Layer 7 of a small transformer language model trained on English Wikipedia (10 layers, counted from 0, width 64).
A neuron's activation on a vector x is SiLU(gate . x) times (in . x), where the dot is the dot product.

Input weights of the MLP neurons that the questions are about. A number n stands for (n - 128) times 0.0058.
n9 gate: 119, 159, 129, 68, 124, 103, 148, 134, 104, 208, 150, 130, 138, 133, 88, 116, 118, 116, 161, 121, 98, 122, 150, 149, 166, 176, 134, 96, 165, 184, 105, 187, 131, 134, 113, 137, 84, 96, 95, 148, 131, 110, 107, 95, 165, 191, 149, 164, 167, 151, 214, 93, 108, 116, 165, 137, 103, 110, 131, 103, 134, 155, 133, 78
n11 gate: 113, 145, 99, 163, 111, 83, 121, 69, 121, 177, 127, 148, 90, 126, 121, 104, 91, 150, 153, 109, 113, 83, 138, 50, 128, 100, 86, 81, 58, 115, 126, 176, 112, 111, 43, 97, 143, 197, 108, 114, 139, 194, 169, 118, 123, 143, 118, 41, 161, 151, 120, 167, 176, 171, 99, 167, 166, 206, 90, 118, 141, 146, 120, 155
n17 gate: 106, 99, 118, 141, 102, 163, 199, 127, 162, 98, 133, 121, 130, 108, 115, 115, 160, 98, 116, 115, 93, 77, 127, 148, 114, 72, 149, 56, 81, 182, 147, 108, 171, 145, 107, 146, 94, 130, 125, 176, 98, 151, 113, 123, 114, 159, 99, 164, 154, 138, 156, 113, 135, 165, 144, 97, 152, 137, 144, 97, 156, 120, 120, 143
n22 gate: 56, 109, 86, 114, 71, 120, 137, 178, 137, 138, 87, 129, 153, 125, 91, 133, 169, 108, 80, 113, 154, 158, 176, 89, 128, 191, 119, 128, 142, 139, 122, 114, 170, 184, 174, 165, 80, 144, 123, 112, 106, 172, 200, 110, 79, 106, 116, 87, 190, 138, 81, 96, 176, 172, 140, 174, 146, 182, 111, 168, 72, 17, 134, 116
n83 gate: 140, 157, 174, 138, 106, 172, 209, 193, 120, 113, 143, 105, 189, 182, 127, 84, 55, 96, 138, 147, 105, 81, 95, 133, 105, 136, 119, 166, 129, 55, 129, 145, 95, 136, 99, 59, 153, 193, 163, 212, 111, 70, 136, 184, 107, 84, 148, 95, 121, 172, 99, 127, 137, 48, 136, 69, 174, 173, 165, 170, 167, 184, 107, 144
n182 gate: 177, 155, 156, 142, 146, 142, 168, 117, 8, 154, 159, 140, 78, 122, 96, 140, 121, 168, 142, 166, 107, 122, 100, 143, 177, 175, 113, 144, 180, 157, 163, 87, 108, 172, 147, 91, 160, 129, 98, 145, 116, 199, 150, 122, 148, 95, 83, 136, 174, 130, 149, 193, 161, 75, 161, 82, 111, 172, 97, 174, 122, 150, 115, 104
n199 gate: 147, 143, 158, 92, 149, 108, 127, 186, 83, 165, 117, 111, 167, 98, 121, 144, 108, 147, 172, 167, 87, 148, 181, 136, 151, 137, 106, 131, 135, 151, 117, 114, 126, 167, 122, 162, 133, 169, 114, 78, 168, 155, 133, 95, 167, 153, 137, 161, 126, 186, 114, 172, 151, 161, 144, 160, 162, 105, 135, 97, 67, 121, 133, 182
n207 gate: 167, 51, 118, 146, 160, 126, 182, 136, 117, 146, 178, 162, 176, 82, 165, 118, 170, 100, 168, 199, 71, 102, 87, 82, 157, 151, 65, 135, 122, 87, 113, 133, 123, 131, 134, 127, 134, 71, 113, 97, 128, 182, 106, 138, 108, 167, 127, 87, 158, 126, 124, 113, 133, 76, 162, 91, 138, 214, 157, 179, 120, 141, 173, 179
n230 gate: 139, 171, 213, 135, 174, 61, 115, 149, 128, 165, 160, 145, 139, 170, 126, 101, 153, 76, 223, 202, 101, 133, 118, 186, 115, 168, 153, 89, 171, 149, 109, 89, 160, 115, 70, 196, 103, 140, 132, 208, 146, 155, 105, 99, 133, 139, 118, 202, 135, 157, 101, 190, 140, 101, 135, 88, 218, 130, 120, 81, 103, 94, 95, 116
n241 gate: 122, 92, 148, 134, 106, 103, 122, 134, 123, 88, 165, 136, 158, 144, 114, 129, 114, 75, 204, 186, 175, 101, 104, 86, 132, 113, 63, 81, 169, 75, 145, 134, 125, 126, 129, 83, 138, 174, 58, 98, 121, 120, 181, 135, 89, 150, 36, 140, 129, 135, 124, 112, 87, 161, 165, 185, 112, 119, 112, 166, 138, 131, 134, 149
n9 in: 154, 77, 125, 91, 123, 92, 124, 146, 121, 102, 161, 148, 136, 73, 98, 184, 162, 159, 92, 157, 98, 117, 149, 156, 113, 112, 140, 137, 133, 145, 171, 122, 141, 119, 73, 134, 61, 68, 87, 132, 133, 157, 117, 131, 140, 101, 115, 141, 120, 128, 151, 101, 111, 95, 93, 122, 122, 124, 149, 131, 181, 119, 183, 102
n11 in: 167, 113, 86, 108, 117, 169, 86, 124, 123, 123, 112, 103, 102, 156, 133, 107, 151, 81, 137, 104, 146, 144, 60, 124, 134, 148, 165, 114, 227, 165, 104, 92, 151, 95, 122, 174, 71, 87, 128, 128, 144, 128, 139, 149, 142, 192, 108, 137, 130, 120, 165, 109, 130, 156, 134, 86, 104, 159, 137, 68, 155, 124, 181, 133
n17 in: 143, 107, 91, 92, 113, 144, 143, 173, 143, 119, 92, 128, 83, 142, 85, 128, 142, 155, 164, 120, 153, 124, 167, 106, 108, 159, 124, 143, 131, 145, 127, 125, 155, 166, 115, 124, 102, 115, 176, 149, 53, 88, 98, 164, 103, 137, 140, 91, 110, 97, 85, 176, 118, 146, 144, 102, 98, 79, 138, 102, 117, 117, 81, 106
n22 in: 130, 94, 75, 86, 107, 130, 141, 144, 114, 162, 155, 182, 136, 135, 93, 124, 127, 140, 90, 98, 158, 119, 144, 114, 140, 154, 180, 111, 142, 131, 162, 155, 151, 114, 122, 166, 101, 127, 124, 112, 130, 85, 117, 88, 130, 95, 67, 90, 111, 110, 73, 119, 185, 139, 120, 163, 89, 99, 148, 109, 79, 123, 99, 180
n83 in: 169, 102, 128, 127, 146, 133, 139, 117, 135, 131, 120, 65, 168, 80, 194, 134, 188, 104, 147, 143, 177, 170, 117, 143, 104, 142, 118, 138, 162, 123, 153, 104, 178, 114, 115, 116, 131, 150, 222, 108, 128, 157, 98, 102, 146, 166, 75, 157, 104, 121, 134, 106, 140, 169, 87, 104, 104, 146, 115, 99, 165, 121, 147, 153
n182 in: 82, 132, 120, 150, 133, 104, 144, 95, 103, 76, 155, 106, 168, 157, 124, 151, 126, 112, 117, 140, 150, 140, 169, 147, 181, 135, 111, 149, 130, 103, 165, 155, 144, 121, 119, 122, 141, 117, 169, 118, 127, 137, 83, 156, 129, 111, 172, 118, 133, 105, 118, 122, 136, 53, 132, 145, 66, 156, 104, 164, 137, 100, 153, 129
n199 in: 138, 94, 130, 145, 98, 130, 117, 168, 98, 126, 88, 136, 159, 139, 164, 112, 150, 171, 130, 117, 113, 108, 179, 122, 129, 70, 72, 152, 108, 125, 125, 155, 107, 104, 162, 145, 147, 139, 166, 139, 127, 168, 156, 168, 136, 120, 104, 175, 141, 97, 149, 135, 98, 148, 175, 163, 116, 174, 111, 89, 126, 146, 172, 139
n207 in: 124, 130, 73, 118, 159, 175, 143, 97, 89, 114, 134, 140, 106, 118, 148, 106, 113, 152, 113, 112, 128, 148, 111, 115, 83, 169, 142, 107, 172, 153, 162, 158, 98, 163, 128, 92, 130, 160, 171, 114, 172, 81, 150, 119, 126, 153, 104, 105, 109, 120, 138, 147, 98, 162, 128, 148, 151, 91, 77, 112, 155, 140, 107, 119
n230 in: 94, 165, 79, 145, 86, 85, 90, 162, 79, 84, 131, 151, 100, 91, 94, 100, 138, 120, 174, 138, 144, 145, 125, 84, 130, 180, 137, 96, 139, 129, 123, 105, 104, 192, 158, 173, 151, 75, 172, 147, 176, 145, 98, 121, 164, 89, 100, 153, 113, 103, 171, 137, 163, 107, 129, 110, 125, 125, 157, 150, 115, 178, 145, 112
n241 in: 78, 171, 134, 142, 169, 80, 124, 167, 125, 134, 154, 139, 117, 140, 155, 142, 168, 117, 165, 128, 190, 97, 125, 124, 143, 154, 117, 139, 149, 157, 97, 108, 116, 139, 105, 173, 161, 95, 70, 159, 129, 145, 134, 181, 97, 106, 125, 174, 96, 108, 161, 131, 99, 100, 160, 150, 117, 99, 135, 119, 133, 139, 191, 131

Each question shows a token from some text and the vector x that enters the MLP there. A number n stands for (n - 128) times 0.02.

" f": 140, 100, 123, 72, 208, 112, 136, 117, 110, 84, 154, 131, 158, 139, 152, 118, 113, 117, 118, 94, 107, 138, 129, 137, 87, 91, 132, 142, 121, 141, 130, 180, 135, 141, 166, 115, 119, 96, 105, 86, 140, 117, 100, 171, 120, 98, 117, 116, 101, 127, 101, 129, 142, 140, 117, 128, 82, 74, 133, 150, 73, 119, 99, 129
Which three neurons fire most, strongest first? n11, n230, n83

" d": 172, 98, 103, 103, 149, 139, 120, 107, 126, 119, 143, 141, 157, 122, 113, 131, 98, 146, 78, 134, 132, 137, 146, 141, 70, 116, 144, 144, 115, 152, 166, 77, 115, 125, 145, 84, 83, 131, 162, 156, 136, 153, 108, 140, 144, 126, 159, 145, 118, 130, 134, 153, 140, 137, 144, 181, 57, 94, 125, 118, 78, 92, 86, 153
The two highest activations, in order: n241, n230

" in the ": 132, 141, 113, 150, 136, 108, 167, 139, 131, 112, 134, 171, 158, 124, 145, 134, 135, 110, 121, 144, 101, 177, 91, 160, 175, 112, 145, 139, 103, 123, 136, 158, 68, 98, 142, 136, 147, 111, 102, 80, 157, 117, 79, 154, 127, 77, 123, 162, 118, 122, 117, 104, 141, 114, 92, 138, 55, 93, 109, 95, 117, 114, 139, 116
Which three neurons fire most, strongest first? n17, n11, n83

"ently": 92, 144, 154, 106, 184, 117, 103, 133, 127, 92, 177, 145, 119, 138, 114, 138, 148, 138, 147, 105, 86, 96, 118, 126, 147, 98, 130, 166, 140, 150, 89, 163, 125, 120, 143, 133, 137, 128, 160, 121, 158, 86, 87, 135, 125, 158, 86, 102, 184, 117, 142, 130, 95, 144, 129, 139, 87, 112, 47, 129, 108, 149, 111, 135
Which of these neurons fires most? n83

" in ": 165, 147, 148, 145, 149, 114, 156, 128, 110, 124, 112, 147, 130, 154, 108, 94, 117, 126, 145, 102, 151, 163, 132, 191, 159, 90, 101, 146, 135, 148, 132, 119, 101, 106, 121, 148, 152, 151, 110, 111, 116, 111, 64, 138, 146, 76, 87, 143, 129, 88, 153, 117, 157, 140, 115, 124, 57, 105, 126, 94, 145, 99, 139, 65
Which of these neurons fires most? n182

" Ag": 113, 129, 130, 140, 127, 136, 107, 95, 147, 143, 146, 104, 136, 113, 122, 137, 107, 111, 133, 152, 178, 143, 148, 73, 68, 119, 136, 105, 112, 167, 131, 142, 126, 135, 143, 143, 131, 123, 168, 147, 117, 77, 122, 175, 125, 55, 120, 123, 121, 115, 137, 59, 71, 119, 121, 168, 103, 86, 156, 138, 102, 102, 134, 134
Which three neurons fire most, strongest first? n241, n11, n22

"\n\n": 138, 163, 125, 172, 131, 141, 110, 100, 171, 86, 108, 126, 149, 122, 119, 139, 110, 93, 156, 104, 123, 132, 134, 104, 151, 113, 103, 140, 164, 109, 97, 162, 80, 97, 137, 159, 121, 150, 95, 116, 129, 165, 129, 155, 89, 132, 99, 117, 129, 122, 134, 118, 130, 114, 127, 157, 40, 168, 122, 103, 58, 126, 157, 123
Which neuron fires most, and how strongly? n241, at about 1.2

"gr": 164, 105, 124, 164, 107, 107, 134, 153, 131, 93, 120, 140, 171, 125, 134, 149, 132, 141, 88, 139, 167, 138, 169, 168, 119, 115, 78, 163, 128, 121, 104, 150, 54, 200, 120, 98, 159, 99, 140, 112, 121, 162, 132, 153, 144, 122, 88, 134, 76, 121, 109, 117, 86, 129, 149, 192, 135, 110, 92, 130, 111, 161, 98, 135
Which three neurons fire most, strongest first? n199, n241, n11

"or": 113, 122, 131, 121, 149, 149, 125, 140, 177, 156, 92, 130, 134, 114, 149, 84, 166, 125, 163, 119, 145, 77, 103, 159, 103, 100, 131, 131, 144, 197, 149, 126, 106, 136, 161, 97, 99, 88, 182, 91, 162, 121, 152, 167, 157, 105, 111, 110, 84, 140, 98, 129, 101, 129, 153, 140, 105, 131, 99, 99, 169, 190, 130, 77
Which three neurons fire most, strongest first? n182, n22, n17

"ord": 108, 134, 135, 132, 139, 151, 138, 19, 121, 98, 128, 157, 107, 112, 118, 145, 92, 136, 105, 110, 134, 88, 155, 141, 103, 105, 153, 117, 136, 164, 97, 125, 155, 110, 124, 91, 107, 68, 141, 134, 141, 147, 88, 145, 99, 124, 78, 155, 138, 124, 122, 127, 50, 130, 129, 96, 147, 134, 96, 113, 164, 131, 110, 126
Which of these neurons fires most? n22

" only": 116, 136, 139, 63, 166, 140, 117, 116, 146, 130, 170, 190, 84, 113, 98, 134, 142, 106, 119, 124, 84, 100, 117, 166, 172, 125, 133, 126, 109, 140, 84, 137, 113, 122, 118, 118, 93, 111, 133, 74, 161, 114, 120, 146, 116, 105, 126, 108, 145, 118, 147, 178, 127, 155, 94, 134, 61, 127, 84, 109, 106, 144, 126, 137
The two highest activations, in order: n9, n83

"6": 188, 135, 193, 144, 157, 124, 121, 76, 122, 105, 133, 130, 133, 84, 125, 160, 144, 131, 128, 110, 104, 138, 126, 183, 101, 130, 168, 146, 167, 136, 139, 141, 144, 75, 147, 169, 152, 184, 132, 100, 149, 101, 89, 174, 131, 134, 110, 114, 158, 102, 141, 121, 69, 132, 160, 135, 125, 120, 136, 116, 169, 124, 184, 117
Which three neurons fire most, strongest first? n22, n17, n9

"ey": 144, 138, 176, 152, 151, 147, 119, 99, 168, 168, 117, 92, 90, 148, 103, 145, 113, 142, 131, 116, 95, 104, 153, 90, 76, 114, 180, 185, 96, 97, 114, 137, 134, 124, 112, 106, 104, 140, 143, 138, 136, 73, 97, 84, 137, 87, 120, 129, 110, 121, 119, 88, 69, 139, 108, 109, 143, 139, 116, 154, 151, 141, 112, 109
Which neuron fires most, and how strongly? n241, at about 0.37

"and": 128, 141, 172, 128, 180, 154, 116, 88, 100, 106, 122, 179, 108, 84, 150, 101, 89, 147, 105, 114, 124, 125, 105, 117, 117, 109, 117, 120, 169, 126, 148, 54, 95, 145, 124, 173, 98, 121, 111, 126, 129, 122, 144, 108, 138, 116, 161, 116, 151, 119, 135, 153, 93, 111, 98, 175, 131, 85, 99, 120, 43, 158, 112, 79
Which of these neurons fires most? n83

" de": 154, 86, 114, 163, 123, 92, 121, 81, 119, 130, 114, 110, 130, 175, 195, 145, 88, 108, 88, 139, 135, 130, 133, 146, 136, 41, 114, 168, 106, 125, 130, 146, 113, 120, 127, 136, 130, 110, 143, 87, 118, 88, 63, 97, 134, 112, 106, 103, 109, 138, 124, 96, 97, 124, 154, 193, 113, 131, 136, 146, 113, 150, 81, 132
Which three neurons fire most, strongest first? n230, n17, n9

"C": 151, 148, 155, 152, 131, 129, 87, 77, 132, 114, 137, 128, 111, 128, 120, 166, 148, 128, 99, 143, 101, 115, 155, 121, 40, 116, 178, 116, 118, 168, 83, 94, 133, 121, 102, 110, 131, 141, 117, 152, 95, 93, 84, 101, 124, 134, 99, 107, 167, 84, 135, 101, 123, 129, 134, 138, 100, 122, 127, 122, 150, 119, 180, 131
The two highest activations, in order: n199, n182

"am": 108, 106, 147, 116, 128, 94, 112, 127, 107, 96, 87, 111, 155, 136, 100, 111, 151, 127, 151, 150, 147, 123, 68, 138, 147, 146, 93, 135, 135, 124, 96, 75, 107, 143, 71, 144, 73, 62, 77, 122, 122, 108, 135, 149, 149, 78, 122, 149, 192, 122, 148, 120, 108, 140, 89, 91, 140, 159, 126, 142, 61, 134, 98, 62
The two highest activations, in order: n230, n9

"ic": 130, 150, 109, 140, 180, 124, 148, 96, 133, 124, 85, 137, 143, 147, 133, 101, 162, 107, 129, 134, 151, 103, 123, 155, 111, 133, 144, 182, 134, 180, 106, 147, 146, 149, 123, 101, 138, 138, 181, 182, 122, 158, 89, 99, 130, 142, 152, 97, 141, 129, 117, 140, 63, 124, 144, 95, 96, 126, 70, 102, 158, 118, 147, 99
Which of these neurons fires most? n22

"2": 201, 78, 171, 136, 143, 113, 114, 87, 87, 133, 148, 122, 170, 81, 98, 167, 160, 94, 107, 92, 135, 109, 154, 124, 153, 116, 92, 179, 138, 96, 98, 76, 129, 151, 138, 155, 129, 171, 142, 124, 158, 125, 149, 146, 127, 143, 145, 130, 113, 78, 124, 110, 111, 130, 99, 127, 150, 110, 121, 147, 136, 184, 168, 76
Which of these neurons fires most? n22

",": 112, 106, 123, 124, 208, 101, 87, 130, 149, 112, 138, 128, 120, 143, 101, 149, 152, 139, 130, 129, 105, 117, 130, 160, 181, 92, 127, 149, 140, 123, 142, 126, 124, 87, 139, 111, 121, 138, 135, 129, 114, 110, 88, 115, 132, 141, 124, 148, 141, 93, 140, 137, 138, 123, 148, 142, 47, 131, 101, 132, 129, 154, 111, 142
Which neuron fires most, and how strongly? n182, at about 0.19

" indust": 126, 117, 133, 135, 179, 121, 105, 96, 174, 132, 160, 149, 134, 123, 130, 107, 127, 168, 86, 127, 171, 113, 127, 148, 142, 140, 115, 132, 154, 184, 77, 123, 89, 125, 168, 79, 156, 117, 175, 71, 138, 103, 93, 106, 108, 107, 155, 158, 125, 123, 111, 159, 117, 125, 170, 94, 119, 68, 106, 153, 52, 117, 159, 129
The two highest activations, in order: n11, n9

" Robert": 133, 91, 75, 131, 175, 115, 134, 98, 109, 111, 88, 96, 102, 102, 124, 136, 110, 93, 120, 120, 149, 77, 118, 119, 146, 117, 126, 118, 111, 162, 137, 152, 176, 96, 130, 87, 93, 137, 163, 98, 141, 90, 56, 134, 155, 109, 95, 119, 147, 137, 135, 96, 74, 121, 125, 122, 114, 100, 107, 145, 116, 153, 87, 145
Which three neurons fire most, strongest first? n17, n199, n230

" rec": 146, 98, 124, 108, 172, 87, 128, 95, 143, 131, 139, 136, 102, 108, 164, 100, 90, 141, 112, 125, 117, 118, 144, 129, 95, 97, 76, 140, 112, 122, 138, 105, 102, 122, 130, 129, 149, 98, 173, 119, 99, 121, 138, 103, 158, 50, 88, 160, 95, 95, 105, 139, 153, 138, 104, 200, 111, 98, 104, 113, 59, 94, 133, 138
Which of these neurons fires most? n199

"m.": 123, 102, 167, 110, 125, 70, 118, 106, 99, 95, 193, 105, 123, 107, 96, 108, 113, 125, 140, 89, 148, 58, 156, 148, 176, 147, 133, 139, 175, 136, 119, 101, 124, 139, 149, 133, 123, 165, 104, 50, 136, 138, 121, 180, 123, 133, 107, 113, 83, 109, 120, 127, 109, 130, 123, 145, 88, 96, 100, 114, 142, 133, 146, 151
Which of these neurons fires most? n241

"ed": 130, 124, 153, 109, 175, 121, 144, 125, 116, 109, 138, 156, 135, 128, 113, 80, 126, 149, 158, 116, 87, 102, 106, 120, 151, 99, 188, 158, 165, 192, 119, 133, 105, 150, 120, 115, 105, 108, 151, 159, 168, 145, 79, 155, 103, 182, 92, 128, 108, 148, 164, 128, 85, 122, 171, 173, 105, 114, 89, 145, 120, 148, 110, 101
Which of these neurons fires most? n9

" and was": 81, 123, 100, 107, 157, 135, 120, 108, 139, 141, 116, 120, 146, 127, 144, 156, 144, 125, 121, 109, 69, 136, 144, 123, 172, 129, 83, 109, 132, 111, 84, 122, 111, 110, 136, 150, 102, 146, 127, 103, 157, 112, 67, 131, 152, 137, 117, 100, 120, 101, 101, 137, 109, 114, 116, 103, 42, 138, 91, 133, 105, 116, 91, 104
Which neuron fires most, and how strongly? n241, at about 0.16

"44": 140, 100, 100, 123, 133, 149, 100, 106, 142, 98, 165, 105, 142, 100, 76, 111, 152, 86, 144, 102, 131, 169, 122, 188, 142, 134, 162, 162, 141, 101, 112, 124, 110, 176, 119, 149, 126, 161, 123, 87, 150, 114, 65, 185, 139, 82, 133, 169, 182, 134, 112, 128, 74, 152, 153, 126, 133, 125, 119, 121, 184, 119, 152, 112
Which of these neurons fires most? n22